Layer 7 of a small transformer language model trained on English Wikipedia (17 layers, counted from 0, width 128).
A neuron's activation on a vector x is GELU(weights . x + bias), where the dot is the dot product.
The model reads these tokens: "\n\n" "-" " Gold" " Sam" "my" ":" " Harry" " But" "ler" "," " Carol" "ine" " Jones" "\n" "-" " Best" " actor" " in" " a" " television"

The vector x that enters this layer's MLP at each token. A number n stands for n times 0.0092.
0 "\n\n": 88 41 126 -49 -228 -35 31 1 -29 -126 -103 216 89 -29 -55 -189 43 -77 105 77 83 -83 -90 33 -106 34 173 93 -104 50 -13 50 -49 97 -152 -138 187 218 109 -36 94 2 7 185 -211 -325 264 110 -147 0 166 -85 -130 214 -29 77 -32 -61 5 -4 -41 -11 -188 -97 39 -24 1 -91 136 24 -164 -129 138 20 24 160 -20 -167 -197 122 242 57 -5 104 5 0 5 21 -189 -252 -8 54 -35 -212 44 -65 13 62 101 184 -75 -34 30 137 45 48 19 96 11 104 -1 -102 -34 14 247 -172 -80 72 200 -205 -131 -5 -150 -147 -80 -183 269 143
1 "-": 2 102 -50 -27 -55 161 39 -39 -30 -96 -172 93 80 -150 -167 -281 49 -132 -63 -32 178 -13 3 -3 -60 84 122 -6 97 -118 -63 179 74 221 -47 -101 128 112 -50 -147 36 28 143 182 -205 -335 263 182 -13 132 137 -37 -138 222 -46 -30 -141 15 14 -45 157 109 -355 85 112 9 -69 47 163 63 51 -159 155 30 -132 30 73 -155 -258 43 -41 157 -59 57 81 33 -171 94 -202 -196 78 4 -57 -146 127 74 45 25 -43 161 -34 69 44 138 93 -12 -49 -11 -54 -107 104 68 -73 76 104 -219 -229 127 147 -83 -26 163 -125 -107 -94 -55 48 65
2 " Gold": -145 85 10 39 -75 103 -21 -56 75 14 -199 -2 99 -78 2 -313 80 -118 -20 104 109 -399 -8 -13 -150 -15 47 69 -85 -58 -91 241 5 21 -34 -12 147 -53 -54 -2 223 -49 142 330 -246 -142 296 227 -102 215 142 -100 -157 169 25 -160 -153 69 16 63 42 -11 -40 -121 -32 -168 -88 6 216 -90 -11 -122 63 39 -186 144 -159 -14 -221 -24 -64 153 -32 146 210 -62 -102 34 -146 -104 58 -100 70 -147 49 3 72 25 -42 152 -86 -55 71 -115 76 81 -82 99 29 -159 257 -12 -67 91 63 -184 -115 30 358 -238 -85 153 19 59 56 149 -23 94
3 " Sam": -53 60 21 13 -14 3 -233 -164 1 32 -334 -78 -97 51 -12 -253 134 -105 18 1 52 -420 -37 -156 -100 -92 -51 115 -55 94 -30 174 126 138 -65 -4 102 89 -2 -27 54 -158 36 248 -95 -95 313 211 -35 76 96 77 -28 198 1 -131 -203 117 -31 -100 -10 -52 -97 92 56 -126 39 -41 277 60 87 -216 -74 -66 -172 61 -78 -258 -76 64 -200 31 -54 209 138 113 46 -49 -186 -37 -20 -107 111 -172 -59 11 101 -60 94 467 -198 28 50 18 -57 105 140 -8 43 -171 152 29 -149 54 160 -12 -99 -7 337 -113 39 -20 119 24 -49 173 -4 170
4 "my": -68 20 70 43 -333 -104 11 -141 78 67 -306 -28 -89 -85 134 -202 110 -18 32 30 134 -281 -101 -214 -60 18 38 61 -38 16 -39 109 101 65 -225 -57 43 104 -2 -21 108 -15 9 54 -200 -133 395 213 -74 94 80 62 65 172 89 -19 -54 239 -4 -89 -11 103 -86 -73 122 -29 -153 -46 263 -6 200 -179 -44 31 -166 -51 -1 -167 -164 -14 -10 56 -80 219 95 -150 81 9 -281 -54 66 56 -96 -103 -49 163 204 66 -95 376 -57 5 6 -84 -52 52 11 56 93 -252 170 -86 -52 -24 -2 -27 -164 217 392 -176 -82 55 96 119 -69 4 -73 162
5 ":": -7 69 50 46 -167 -60 -117 7 -28 -186 -250 -21 4 -238 -104 -147 158 -24 61 58 69 -333 -28 -129 15 13 67 5 -127 -7 -52 323 7 169 -143 -161 42 167 89 9 156 -14 57 135 -93 -265 387 148 -93 -96 110 55 -21 234 14 48 -10 129 -101 -62 72 109 -338 96 199 26 -134 -70 173 -46 100 -30 88 -121 -37 75 60 -152 -179 12 -24 6 -71 176 110 -91 66 96 -99 -163 11 -41 37 -9 42 86 56 43 -24 370 -206 71 61 80 -82 116 81 139 -26 -57 51 -2 -98 78 -48 -208 -186 -49 177 -162 -44 66 -82 30 -71 -19 -67 192
6 " Harry": -88 83 3 26 -127 7 -61 -34 30 -125 -123 -45 -10 -17 -131 -295 136 -206 -2 -13 -20 -465 -82 49 -76 -39 137 66 -25 42 -57 226 59 210 148 -96 9 178 119 -15 138 -95 -77 113 -329 -182 257 77 -45 65 150 -73 -170 222 -36 -13 -88 186 58 -86 151 -19 55 -45 22 -191 -19 -45 211 -69 86 -168 76 63 41 0 44 -55 -131 -29 -189 145 -21 293 96 -97 39 -103 -176 -117 71 -66 71 -170 -120 135 123 -84 26 338 -73 22 167 68 39 57 9 69 13 -256 90 -199 59 97 33 -88 -169 81 220 -196 -2 58 73 27 -72 -102 85 243
7 " But": 0 91 91 -72 -191 11 -101 -89 47 145 -209 -167 -45 12 -17 -232 199 18 -47 -29 41 -205 -1 1 -75 43 40 6 15 109 -88 131 63 219 -61 -160 57 86 -28 33 128 -189 -115 161 -136 -93 368 180 -109 -6 237 -19 -76 227 -122 52 -73 166 -49 -132 141 15 -46 43 144 -130 -178 -87 178 -108 2 -244 -40 76 -162 -168 34 -143 -204 -44 -135 30 -4 71 127 -120 108 64 -287 -144 -111 -108 96 39 -41 109 231 -53 53 349 78 -8 242 -74 -19 97 78 36 7 -202 112 -146 -83 130 -7 -100 -85 167 371 -115 -39 39 -59 51 -32 -33 22 239
8 "ler": -70 140 -8 116 -196 -136 -132 -53 66 -95 -110 -103 66 -122 53 -63 83 -197 -152 59 -88 -256 -48 -83 -174 57 88 -8 69 28 27 303 -108 151 -154 15 -2 184 128 7 77 -233 -25 119 -28 -205 372 55 -43 53 1 -7 -85 244 117 32 -154 254 62 -90 8 14 -48 57 113 -94 -94 -96 224 0 -26 -255 2 127 -61 -166 60 -83 -99 -100 -187 71 39 190 60 5 25 69 -111 -142 188 -2 5 42 42 81 85 39 3 395 -15 -63 59 63 -77 4 167 56 14 -241 49 -120 13 81 58 -96 -226 191 431 -193 -158 79 -28 18 -94 -37 -207 123
9 ",": 42 34 100 -1 -170 -124 -57 62 -33 -56 -175 -3 0 -61 -107 -90 151 -25 39 22 100 -192 -35 28 -13 -28 183 46 -39 -122 23 157 -55 233 -125 -76 -7 199 -39 71 110 -88 24 204 -142 -281 247 204 -126 -78 3 -49 -141 117 -66 140 -70 253 -69 -67 74 30 -185 14 -17 -9 -225 -20 223 51 -42 -75 110 8 -125 -23 102 -143 -277 -8 -94 15 -30 329 39 44 55 81 -133 -137 70 -104 4 58 27 144 118 -48 -25 274 -66 119 90 117 -135 102 115 28 71 29 73 -83 -206 98 -32 -304 -88 213 282 -147 -122 79 -46 -142 -203 -161 -93 301
10 " Carol": 90 37 0 32 -77 -116 -2 -14 103 -22 17 -50 -62 27 51 -247 105 -142 -73 23 69 -467 -5 100 -63 44 174 -11 45 112 -49 159 28 75 50 -144 24 30 -14 65 110 -11 -119 274 -225 -182 305 46 -74 -34 12 -48 -273 192 -17 -54 -291 320 -23 -147 33 57 -4 -131 5 -172 -130 -86 151 50 -25 -252 33 46 -48 -16 -91 -21 -133 51 -65 231 -37 373 -15 48 1 -6 -121 -177 4 -139 121 -111 26 89 140 -101 116 288 -89 160 140 20 111 131 55 69 17 -183 161 -124 -71 -4 -17 -133 -158 53 207 -163 -13 59 -20 -2 -68 -37 -76 282
11 "ine": 13 31 59 -77 -349 -1 -15 -67 69 -61 -130 -35 -30 92 47 -242 115 -182 -41 -54 -45 -269 -33 78 -154 42 188 -14 186 34 46 205 75 216 -258 105 143 51 -34 11 0 -111 -86 133 -124 -99 361 50 -94 -39 8 59 -2 217 -6 58 -144 286 11 -116 -57 -14 -27 -87 101 -165 -272 -147 234 109 6 -116 26 -51 -121 -208 -8 13 -98 42 -54 31 -168 312 138 7 -4 115 -103 -148 95 -45 46 -12 -118 174 191 -56 165 137 8 133 99 -42 -2 172 6 80 -37 -198 88 -57 -91 36 21 -138 -220 100 342 -43 -104 254 -100 -127 -117 -91 -124 131
12 " Jones": -107 183 85 -10 -123 -273 -35 -23 85 -37 -156 42 -37 66 102 -185 275 -184 -84 -10 -5 -334 -5 45 -98 104 156 42 -3 -26 -83 172 63 91 -36 90 57 68 56 85 25 -169 -91 232 -260 -124 306 176 -64 123 -68 7 -190 255 77 151 -218 187 67 -86 126 -4 -81 -74 23 -158 -109 -157 233 -4 18 -31 12 57 -98 -155 62 -84 -182 -122 -50 149 26 251 77 80 53 88 -136 -124 -25 17 74 32 -52 91 37 -135 219 258 -205 27 50 80 -91 73 2 74 -28 -42 -13 -217 -39 116 26 -136 -94 -5 365 -227 -232 26 -29 -28 -81 -65 -140 197
13 "\n": 57 173 101 -103 -171 -165 21 -18 -93 -127 -159 75 42 -93 -162 -172 174 -8 72 -10 119 -4 -40 -28 -146 -33 183 55 -26 -116 21 68 34 218 -29 -16 61 331 30 -58 79 -16 -128 276 -136 -278 310 237 -62 -39 24 -9 -157 110 8 200 -101 138 -99 -50 156 49 -327 -40 3 -88 -143 -57 164 32 -97 56 130 -27 -18 102 -44 -37 -220 53 -11 70 -93 118 -6 -5 26 57 -166 -266 135 -62 30 50 21 157 60 -88 60 211 -228 26 81 38 -63 87 6 16 25 -47 -2 -96 -90 18 160 -199 -107 123 257 -130 -138 26 -95 -146 -61 -74 128 162
14 "-": -49 87 2 -97 -51 120 -24 -50 -66 27 -143 94 86 -187 -209 -267 -6 -124 -37 -46 181 -171 -17 -3 -67 102 140 1 69 -136 -60 137 80 253 51 -27 25 150 -20 -193 34 57 63 274 -179 -323 262 177 13 83 111 35 -151 209 -41 86 -188 74 -23 -35 182 151 -337 47 37 -4 -161 1 159 89 8 -61 132 63 -104 149 3 -158 -271 54 18 189 -54 79 83 40 -106 42 -172 -190 78 4 14 -120 90 115 -8 58 -39 187 -118 23 -17 44 144 -85 -46 26 -38 -149 141 102 -116 66 33 -194 -159 149 119 -48 -79 67 -166 -83 -89 -73 77 162
15 " Best": -153 113 7 -80 -75 142 -61 -81 82 24 -181 81 102 -172 -126 -303 39 -183 -34 177 145 -175 32 50 -93 25 47 24 -97 3 -9 146 33 30 26 -24 -29 214 -79 36 161 39 58 296 -246 -102 250 148 -52 127 149 176 -252 104 24 -237 -173 118 76 -206 52 72 -217 48 -90 37 -42 -66 78 154 192 -73 20 -4 -46 61 72 -141 -351 79 -121 86 -32 127 55 -79 48 80 -79 -99 133 -76 121 -253 146 -5 -23 8 43 197 -223 -57 0 26 111 -191 -118 117 -48 -122 238 -21 -120 39 33 -48 -128 104 350 -177 -128 -6 1 38 -18 109 22 34
16 " actor": -22 63 44 38 -106 13 -187 -77 70 -66 -186 104 52 -130 66 -253 147 29 -34 160 17 -476 -123 -2 -213 86 -51 107 -73 109 -44 110 -92 -62 107 -102 -90 123 1 39 59 -83 -175 236 -45 -190 360 168 -2 221 63 167 -190 55 19 41 -141 99 -119 -22 0 -48 1 -93 14 -43 46 -161 267 45 253 -190 107 -77 -177 85 85 -161 -238 -27 -109 202 -60 167 -15 57 65 39 -135 39 42 -37 87 -255 -6 35 54 130 -67 277 -229 92 -114 60 56 -47 -35 157 130 5 104 121 -64 -8 173 -105 -75 53 324 -137 -140 63 15 -196 10 0 -26 61
17 " in": 7 -17 87 -39 -182 -69 -150 -196 -115 64 -87 31 -110 -81 21 -173 202 65 -94 63 80 -335 -155 -84 -76 -80 128 97 -21 -11 -97 100 -41 54 -59 -71 158 165 -36 15 76 -161 -29 220 -143 -216 201 189 -9 9 165 209 -207 271 -56 39 74 142 -105 76 20 76 -224 -87 135 104 -317 -103 38 163 10 -164 79 -82 -108 175 71 -199 -311 20 27 -12 -88 198 107 40 83 155 17 -205 118 -5 -80 -52 -51 187 -53 92 -53 171 -44 155 -149 81 83 122 14 51 92 115 150 -47 -84 90 7 -193 -93 168 179 -175 -186 153 -21 -127 -6 -221 117 -9
18 " a": -61 22 109 27 -258 10 -171 -47 44 -52 -187 23 -63 -35 25 -345 58 -82 6 -34 103 -100 79 -21 -22 -104 263 -48 1 -32 -118 35 -71 179 12 28 57 115 -104 -24 127 -31 84 193 -89 -286 136 98 -77 53 116 122 -217 27 -29 -132 -53 89 30 -8 47 119 -249 -106 -26 64 27 91 -184 142 -2 -28 115 52 27 101 117 -215 -307 -25 126 178 -169 140 226 57 -23 141 -34 -274 179 -129 33 -182 -46 197 98 -37 -56 86 -135 -14 11 85 157 118 -15 28 159 40 290 -84 -117 123 69 -42 24 89 76 -343 -129 132 36 -211 -31 9 -20 60
19 " television": -18 55 116 67 -188 -153 -84 -74 74 -78 -41 72 183 -6 56 -367 38 -14 -45 51 150 -328 -77 -115 -58 18 152 -57 -205 102 -33 52 -93 87 8 -49 22 26 -3 -2 160 -150 88 105 -72 -255 341 119 -96 222 61 187 -266 50 -45 -41 -241 151 103 8 1 94 -178 -69 70 81 20 -36 65 17 152 -167 150 -56 13 129 184 -129 -294 33 -23 152 -19 91 -67 2 147 -138 -210 -152 -14 -40 102 -126 -141 114 80 141 -169 101 -233 -2 -132 142 36 128 -207 132 195 42 202 58 -56 -115 100 -21 -33 97 177 -177 -36 149 77 -115 -7 47 -125 105

Each question shows the input weights of one neuron of the MLP. A number n stands for n times 0.0025.

n177 (bias -0.140): -14 -71 -53 -30 26 -13 0 -89 -67 196 -74 44 37 -40 -20 89 253 46 -3 -27 50 113 -112 -32 -39 -6 -44 281 -119 143 -7 -78 -26 -210 90 0 -181 -3 103 -160 -37 -39 39 55 111 62 -111 -33 -109 -192 -77 -42 -21 -86 248 113 80 78 120 55 74 -65 -125 129 7 -33 0 -20 39 46 -202 174 201 -124 10 -147 177 -61 -42 -125 -38 47 -40 196 -154 -14 -50 -71 87 -129 10 16 -86 236 -33 94 0 74 57 152 -29 -263 156 -136 85 -73 116 -69 -10 -70 90 -124 -64 30 -198 148 65 -20 246 -81 55 -214 55 53 105 139 -235 62
On which token does it fire most, and how strongly? 8 "ler", at about 3.9

n398 (bias -0.055): -130 -160 -67 -137 3 -206 -169 28 129 14 9 -168 160 25 -46 -35 6 142 55 29 -124 120 76 -60 39 109 -89 74 -67 -77 48 175 52 -165 134 71 -89 -58 83 37 -123 -48 103 75 -186 53 89 73 32 0 6 -53 124 260 26 -40 -11 -67 -19 50 -3 -140 -109 19 -3 -54 3 89 -108 -51 93 20 -65 -133 91 -105 -37 130 288 -39 13 -40 65 81 -47 -88 0 -9 -9 -6 -161 97 -90 -91 71 -159 -20 -128 100 30 -67 169 -82 -116 78 -25 8 11 -28 14 -58 11 106 43 14 -18 14 -42 138 9 -89 -114 -189 -124 98 28 19 -6
On which token does it fire most, and how strongly? 12 " Jones", at about 2.3

n292 (bias -0.124): 45 -67 -74 -34 45 61 -76 -12 181 75 82 141 122 50 124 54 114 31 122 93 12 32 -96 67 -55 -33 41 25 -13 189 -75 -9 -157 44 -63 -63 -16 -132 27 -238 155 77 -18 -129 113 -154 -80 -31 -203 -106 126 -64 20 -93 54 -50 6 -125 86 246 -142 -3 -101 -170 25 6 120 68 103 -128 -27 120 105 -9 110 57 170 3 -77 275 116 28 -60 -19 59 45 12 -16 -38 -34 133 -86 -134 -231 9 -25 72 -59 -3 -200 62 -108 197 -3 30 106 156 -18 -18 177 -133 -104 151 89 -174 64 107 -150 -6 -32 55 -144 -192 -59 -87 -134 15 88
It fires most on token 0 "\n\n"

n121 (bias -0.052): -116 -40 -204 147 210 52 80 117 -6 174 -199 -84 -39 -345 -29 -39 -77 62 -20 -169 -82 -95 25 89 -22 79 -10 -51 49 -40 -79 100 79 -261 -113 -108 -16 49 24 -63 48 13 -84 217 16 16 -99 9 65 22 -16 15 43 -131 77 130 256 -62 143 -39 -118 172 -83 107 -141 95 49 -12 -22 63 3 103 -119 15 -83 201 86 -160 -211 210 -184 86 111 103 -31 -111 16 151 109 28 -159 109 60 -31 -57 252 155 70 -33 -67 -28 -15 -47 -41 -84 -35 -13 -12 59 -83 123 -51 -6 123 -34 26 -68 -51 -3 -6 56 -79 -56 -116 63 65 3 31
Its two highest activations, in order, are on tokens 15 " Best", 14 "-"

n213 (bias -0.039): -67 -119 3 -44 146 14 -184 -56 196 -95 75 34 -24 -15 231 -88 -3 -53 37 25 -21 46 -151 -35 -97 149 -93 54 40 -163 21 -117 -26 9 -26 99 39 -122 110 81 -6 25 -50 55 143 79 44 -3 67 83 -135 -55 -106 -68 -33 -6 -94 141 17 18 -33 17 -88 38 204 47 -77 -97 35 -36 11 -167 32 80 -54 54 -60 -85 143 -29 229 -51 0 -94 59 -40 270 61 6 98 -164 -61 92 105 -125 90 98 -141 83 -9 -29 -255 -223 181 133 -48 -119 -85 194 33 -38 -157 -27 21 14 -69 6 -163 -131 -9 -76 103 50 133 109 17 -20 55
Its two highest activations, in order, are on tokens 19 " television", 12 " Jones"

n236 (bias -0.061): -92 192 -53 105 -58 13 -91 100 -37 230 -125 -17 10 -94 -180 70 0 89 240 127 -120 117 13 55 53 106 98 -229 116 23 217 79 -174 -191 93 -107 37 86 -9 -298 -44 -11 20 105 3 247 108 -183 72 -40 -67 104 59 244 118 50 -40 0 59 -72 -131 101 -30 -45 40 -13 122 -46 -81 146 23 -16 67 243 131 -178 0 -40 26 69 -270 -121 -40 7 -115 3 -126 61 13 -30 126 -33 -77 42 47 -60 -37 -49 -256 -19 26 -6 -153 -63 18 123 -140 197 -39 0 -16 -105 172 -167 -84 6 16 -13 -13 -98 213 -86 -45 46 10 130 90 -42
It fires most on token 8 "ler"

n242 (bias -0.070): -164 -73 -34 -85 66 -156 -61 6 -96 94 -247 85 -12 -6 -50 8 227 -116 -177 124 -49 -9 -60 58 184 -47 -189 6 62 126 -46 -42 3 -58 28 -26 9 32 87 115 -73 -52 104 135 34 210 -34 34 -83 106 9 -34 -6 50 55 -132 -11 -85 76 21 -40 50 -87 8 31 23 45 -51 117 -86 69 -113 -116 261 -12 -104 112 84 295 -31 188 0 -106 -56 -88 136 -117 99 -177 -54 80 172 54 6 -9 -32 -86 -51 -58 -3 37 -6 -17 -26 -183 77 -89 76 -68 17 139 -67 23 -44 -25 16 25 0 36 99 -6 -25 30 0 -9 -206 64 -131
It fires most on token 12 " Jones"

n36 (bias -0.025): -181 6 -43 -72 28 59 65 17 -77 55 74 221 155 0 -45 -114 -30 26 48 -174 49 81 -84 25 23 -8 6 47 -39 -82 -87 51 67 -53 118 -53 141 -197 170 26 -6 -161 -63 34 0 129 151 -139 -93 -249 -76 -165 103 120 -18 76 -78 -84 -14 -193 -26 -76 27 -37 46 67 27 -20 -57 -102 -36 32 36 -86 47 -234 44 -48 106 101 -11 65 23 -119 69 57 12 89 -147 -171 -138 77 140 -196 -111 76 122 31 -11 -3 106 104 17 61 -34 125 -162 66 -83 82 -37 68 53 27 -140 132 -123 102 -65 106 171 -31 30 61 113 54 -183 -6
It fires most on token 7 " But"

n77 (bias -0.148): -32 162 165 -105 75 192 -79 194 -38 25 289 32 -109 28 -96 -87 38 -49 145 -61 22 87 187 -91 -161 33 38 -130 -206 -64 85 142 -27 98 121 76 -159 -174 160 -38 -16 -33 -83 -18 46 -68 18 -178 -39 -66 -95 64 -141 -84 101 -135 -29 -132 18 -52 104 82 29 30 -146 34 144 -19 -119 16 21 -53 -57 24 -41 -6 6 121 175 90 51 -13 -116 -22 183 -81 9 -153 -13 78 -212 194 110 -156 6 41 277 89 -3 87 -19 48 -66 -6 -17 -72 19 -31 148 -9 12 -251 57 -54 82 64 -9 -78 -67 -118 34 108 -187 -41 -9 64 -6 168
Its two highest activations, in order, are on tokens 6 " Harry", 18 " a"

n94 (bias -0.091): 52 -50 31 65 -14 -36 -3 -54 84 -103 -52 -29 -23 31 -3 -66 197 -73 6 77 -9 -142 -17 -83 -59 141 -35 -46 -144 101 -37 -31 -14 -32 110 -40 14 100 -11 -166 -249 37 6 -98 -165 54 -101 -14 -56 -46 -78 39 42 103 -185 140 106 -18 -14 89 -43 64 93 3 -76 11 80 101 -33 -103 91 -23 -3 -27 -52 130 92 228 126 34 82 75 -40 61 -45 -106 -63 -105 217 43 166 22 -137 -8 -91 -83 195 -100 -247 90 62 -91 29 60 -18 83 -77 -65 254 69 50 -49 -3 -125 -121 149 -143 108 0 -96 146 -60 -113 91 -85 -53 78 17
It fires most on token 6 " Harry"

n85 (bias -0.085): -12 8 -20 -11 -89 79 -156 95 -29 -14 -56 -149 -21 163 77 224 -71 -77 63 182 174 24 -78 -56 -123 84 3 50 152 34 55 28 -207 52 70 -26 -12 104 290 -145 -232 -53 -122 -14 -128 32 23 49 66 -124 -56 68 184 177 114 119 -30 -9 -57 234 -38 -70 165 6 109 -142 -190 -89 -14 -20 -87 9 3 25 -9 -79 -76 19 74 29 -28 -129 -55 3 189 6 -58 -47 91 32 67 94 -35 -28 -93 -23 -73 104 47 -102 -57 95 -67 -90 65 -43 -52 66 -26 -20 90 97 18 -6 8 116 3 12 -48 -136 128 75 -21 -147 -135 -141 -51 -71
It fires most on token 11 "ine"

n190 (bias -0.057): 121 -163 -124 -60 114 106 89 -161 130 -204 80 103 -25 -21 -62 102 -121 -18 31 -3 140 -16 36 -6 -84 -26 -46 -61 -91 95 -137 114 285 46 91 -55 74 -88 -23 43 0 -84 -48 -104 -146 241 -176 21 82 3 117 -199 10 -101 77 -27 -25 -97 -83 132 12 80 117 35 21 -27 146 153 145 152 -68 27 91 20 -95 43 224 39 90 -117 9 -40 -34 43 -84 9 -48 31 -65 94 -29 -173 134 36 33 147 -31 3 -105 -122 -147 -18 37 -64 -74 27 109 75 111 -104 153 -145 58 -9 123 -6 -173 -85 71 68 24 61 -102 -97 60 -234 -133 -86
It fires most on token 6 " Harry"

n472 (bias -0.124): 190 83 -97 -53 88 53 -27 24 -124 -169 103 -101 125 -14 -97 36 -223 246 -80 7 78 35 3 -167 113 78 178 -147 66 132 271 63 -20 -129 -72 10 -185 -139 -172 -105 48 105 -20 -146 10 33 -33 -10 -35 -121 48 126 -32 -14 27 -68 76 -167 -265 -39 -106 -197 -161 10 -44 -115 190 140 49 -3 46 113 179 84 -150 44 68 -59 -56 -50 -71 -34 3 -3 220 80 -37 -21 240 -141 -7 43 -57 -106 315 -58 0 -29 -19 71 -27 -98 17 40 -18 37 209 -53 20 -96 -193 99 -3 235 -39 -107 -40 78 -99 -10 27 -179 88 50 -195 -92 -33 175
Its three highest activations, in order, are on tokens 5 ":", 1 "-", 9 ","

n138 (bias -0.090): -225 162 132 22 19 -54 40 123 -89 -39 125 23 7 -186 -20 16 135 -19 -197 131 -42 -57 -123 35 122 -182 -23 -131 -57 137 -159 137 -38 -157 -125 -157 148 -70 83 72 -53 -62 -32 61 -45 26 -6 -149 -117 -65 -124 -38 78 20 141 -195 3 -77 96 -7 -89 41 122 66 110 39 142 58 124 -78 31 -119 -19 87 -111 20 56 245 163 -77 118 98 108 10 -32 131 -61 -129 26 52 254 -140 84 -98 -192 -39 -33 41 25 0 -16 75 29 -23 -10 -91 -26 -64 61 184 60 10 -177 -133 -53 320 -70 39 -162 59 105 206 109 -36 -126 9 186 -25
On which token does it fire most, and how strongly? 19 " television", at about 0.34

n277 (bias -0.076): 174 -126 -96 29 -34 -151 -3 100 -10 -87 -7 -13 212 32 16 -126 -79 -149 17 -56 -203 -70 99 72 -38 -90 127 -49 -60 32 65 -120 90 36 -205 75 10 3 -85 23 -82 -62 -32 6 107 -6 -79 19 -40 26 -137 95 -54 53 78 123 -51 -132 117 -3 -16 75 85 -44 198 315 185 48 -25 61 162 -299 56 37 -13 23 55 65 6 -29 52 33 -32 49 45 -83 -135 -112 -69 228 -94 57 -13 126 0 -13 71 -61 127 -139 207 -221 148 -148 -179 10 -158 10 -146 0 50 323 -33 -26 75 159 -98 10 -50 30 60 -15 24 -58 90 -170 -150 182
It fires most on token 19 " television"

n359 (bias -0.064): 50 -61 -145 43 143 -102 -71 143 -27 67 19 22 128 -92 8 57 77 117 -56 117 -146 -39 -204 108 40 -190 27 -38 -125 -26 -68 58 -13 -60 146 27 -46 56 100 76 -96 -92 -183 -29 -21 107 214 -78 19 81 -82 150 39 145 3 84 -80 -36 -13 -78 -90 21 -27 110 94 -116 121 141 -92 -186 81 5 -10 106 -24 -19 71 -25 72 -43 28 -5 -79 69 -131 -95 -102 -60 -57 -73 24 178 -5 -121 -111 -35 87 -20 36 -15 29 44 24 -113 86 141 62 61 181 16 60 19 76 39 -122 123 -53 -43 -79 93 -87 -114 -110 24 83 -92 42 40
Its two highest activations, in order, are on tokens 16 " actor", 6 " Harry"

n319 (bias -0.057): 29 -8 14 -33 -116 125 154 123 17 -39 80 46 29 62 -20 43 -122 171 95 43 0 240 -42 163 58 -24 54 -178 55 110 67 -105 -38 -59 70 20 150 -164 -19 65 9 -27 94 107 -121 33 -104 -56 -159 95 -150 -118 15 64 77 39 -141 -69 91 29 -6 -229 -6 -38 -53 -22 70 8 14 84 -133 -3 -35 -54 0 3 -11 -67 30 -69 -59 65 -11 6 -39 49 -47 6 -91 -87 -3 55 238 -44 -50 68 -28 50 -145 99 -64 -127 185 129 -236 129 -22 -39 33 -201 54 71 -94 43 -22 62 19 -160 3 -100 33 -16 275 -56 -45 90 -120 -71
It fires most on token 2 " Gold"

n97 (bias -0.029): -84 -101 155 -61 68 -29 179 -3 -57 97 42 -127 -33 18 9 -87 48 168 197 243 24 33 20 -112 261 -43 131 30 88 17 -21 -43 -74 -15 37 151 57 -55 67 3 33 -41 -208 12 -173 -23 -17 -3 82 -153 125 83 -68 -85 -9 -112 60 103 -6 46 -33 -40 27 -66 15 -38 150 -58 -72 -53 -80 76 -65 -20 113 -181 53 -78 139 82 -104 30 -115 -102 -90 -3 -6 -81 -218 -70 -171 -12 38 0 -162 282 68 75 -153 -6 87 -179 -6 197 -22 -83 9 -96 15 -62 -37 54 -12 -159 -43 -30 23 24 49 114 72 -54 -108 225 97 -34 -74 89
It fires most on token 7 " But"

n150 (bias -0.068): 67 -97 -42 41 121 -28 80 -97 106 16 -77 -24 -132 -18 102 23 207 88 186 43 -42 -32 5 114 -261 8 0 34 -5 -26 100 -62 -129 -126 -25 -5 37 46 136 -29 -53 -6 -44 23 44 -67 -108 -84 -157 91 -201 -59 -57 -103 164 63 -107 -105 149 95 -40 64 104 -28 57 102 52 -52 61 94 -76 36 113 40 -53 -76 103 2 -28 -8 40 98 -108 59 8 -214 -37 75 53 -83 -61 -5 -18 140 13 -32 87 -47 133 123 31 -119 31 34 -117 0 81 -64 -142 77 -46 -32 53 -5 -48 63 -21 29 128 -45 74 -8 -38 -135 96 -23 -205 -3
On which token does it fire most, and how strongly? 12 " Jones", at about 4.8

n464 (bias -0.080): 17 -59 -179 -168 -26 5 64 172 133 8 0 31 70 0 -17 5 25 51 62 130 8 -113 144 88 16 -74 -100 -66 -73 16 8 8 -56 -102 3 69 311 -34 91 69 72 56 46 -110 0 19 -118 -41 48 55 64 -19 6 96 130 -47 -107 -180 -142 -6 -75 -136 -25 -90 -27 -63 34 -86 -96 112 -116 0 116 53 -25 229 28 156 132 -87 -180 80 -25 109 -146 -25 71 61 -33 -11 -37 40 96 -75 -99 75 -170 -101 -126 29 -38 -58 52 -3 73 93 -167 -11 141 25 -8 97 -136 -17 -100 33 -43 8 -94 111 73 -16 -11 65 -158 115 122 37
It fires most on token 2 " Gold"

n24 (bias -0.041): 78 -30 -112 0 87 -80 29 -71 -46 -62 100 -44 -111 -34 12 -114 9 106 -122 -201 105 -50 20 146 8 194 -66 26 -44 91 60 47 5 -117 134 14 -69 76 62 -71 -95 0 -95 181 -164 -84 -44 -113 -161 -31 40 -50 -74 44 172 -82 13 -15 -44 -138 -169 69 66 -55 8 -96 -230 3 -52 -76 66 42 82 68 194 97 -20 10 -36 17 202 94 -11 -55 -42 111 73 58 89 -62 -5 39 28 135 -94 -29 -156 174 -73 -111 101 -3 -20 -48 18 -96 -192 184 36 123 85 3 3 124 -60 55 -25 -23 -127 -101 172 -57 59 93 -34 232 27 -88
It fires most on token 10 " Carol"

n206 (bias -0.104): -31 46 83 -159 68 91 167 100 -157 -74 -105 -148 69 71 31 13 126 -7 190 90 144 128 107 -147 -99 -149 -129 -14 31 -13 -87 53 -49 81 -188 78 -122 103 44 145 -82 75 -10 165 -33 10 23 -80 -156 -74 98 -115 35 128 -41 -164 -62 -24 -168 184 -61 -33 133 130 10 -57 -45 -172 -33 37 -13 56 116 -202 -145 155 -186 15 -20 146 -67 -68 165 137 -232 -62 -200 116 -31 190 -45 -40 13 -46 97 -37 13 184 -42 -285 -156 -178 70 -37 -218 -164 20 69 66 78 130 10 139 -103 -71 -9 -69 0 69 -31 224 -6 203 -97 127 36 -169 -16
It fires most on token 2 " Gold"

n104 (bias -0.048): -67 -23 -171 137 40 -53 58 99 -82 -120 -34 153 115 86 59 75 101 -75 8 -19 -146 229 18 117 18 -66 0 -5 118 54 65 -26 -78 -76 25 50 -40 -102 -84 -31 27 -3 67 85 113 -150 -26 63 -119 86 45 13 -117 -41 188 -47 156 54 161 -51 -32 -76 88 -13 -114 -89 52 82 -112 3 -71 -243 -126 28 5 -95 76 -46 -108 -34 -55 40 -158 -21 -54 108 -172 82 -77 -5 -15 33 126 89 39 -32 -16 -72 120 -35 0 -28 128 3 19 -55 -89 -5 -49 -29 8 98 114 51 33 51 -82 -157 79 88 -90 -65 -27 -114 -18 125 -73 110
On which token does it fire most, and how strongly? 8 "ler", at about 1.4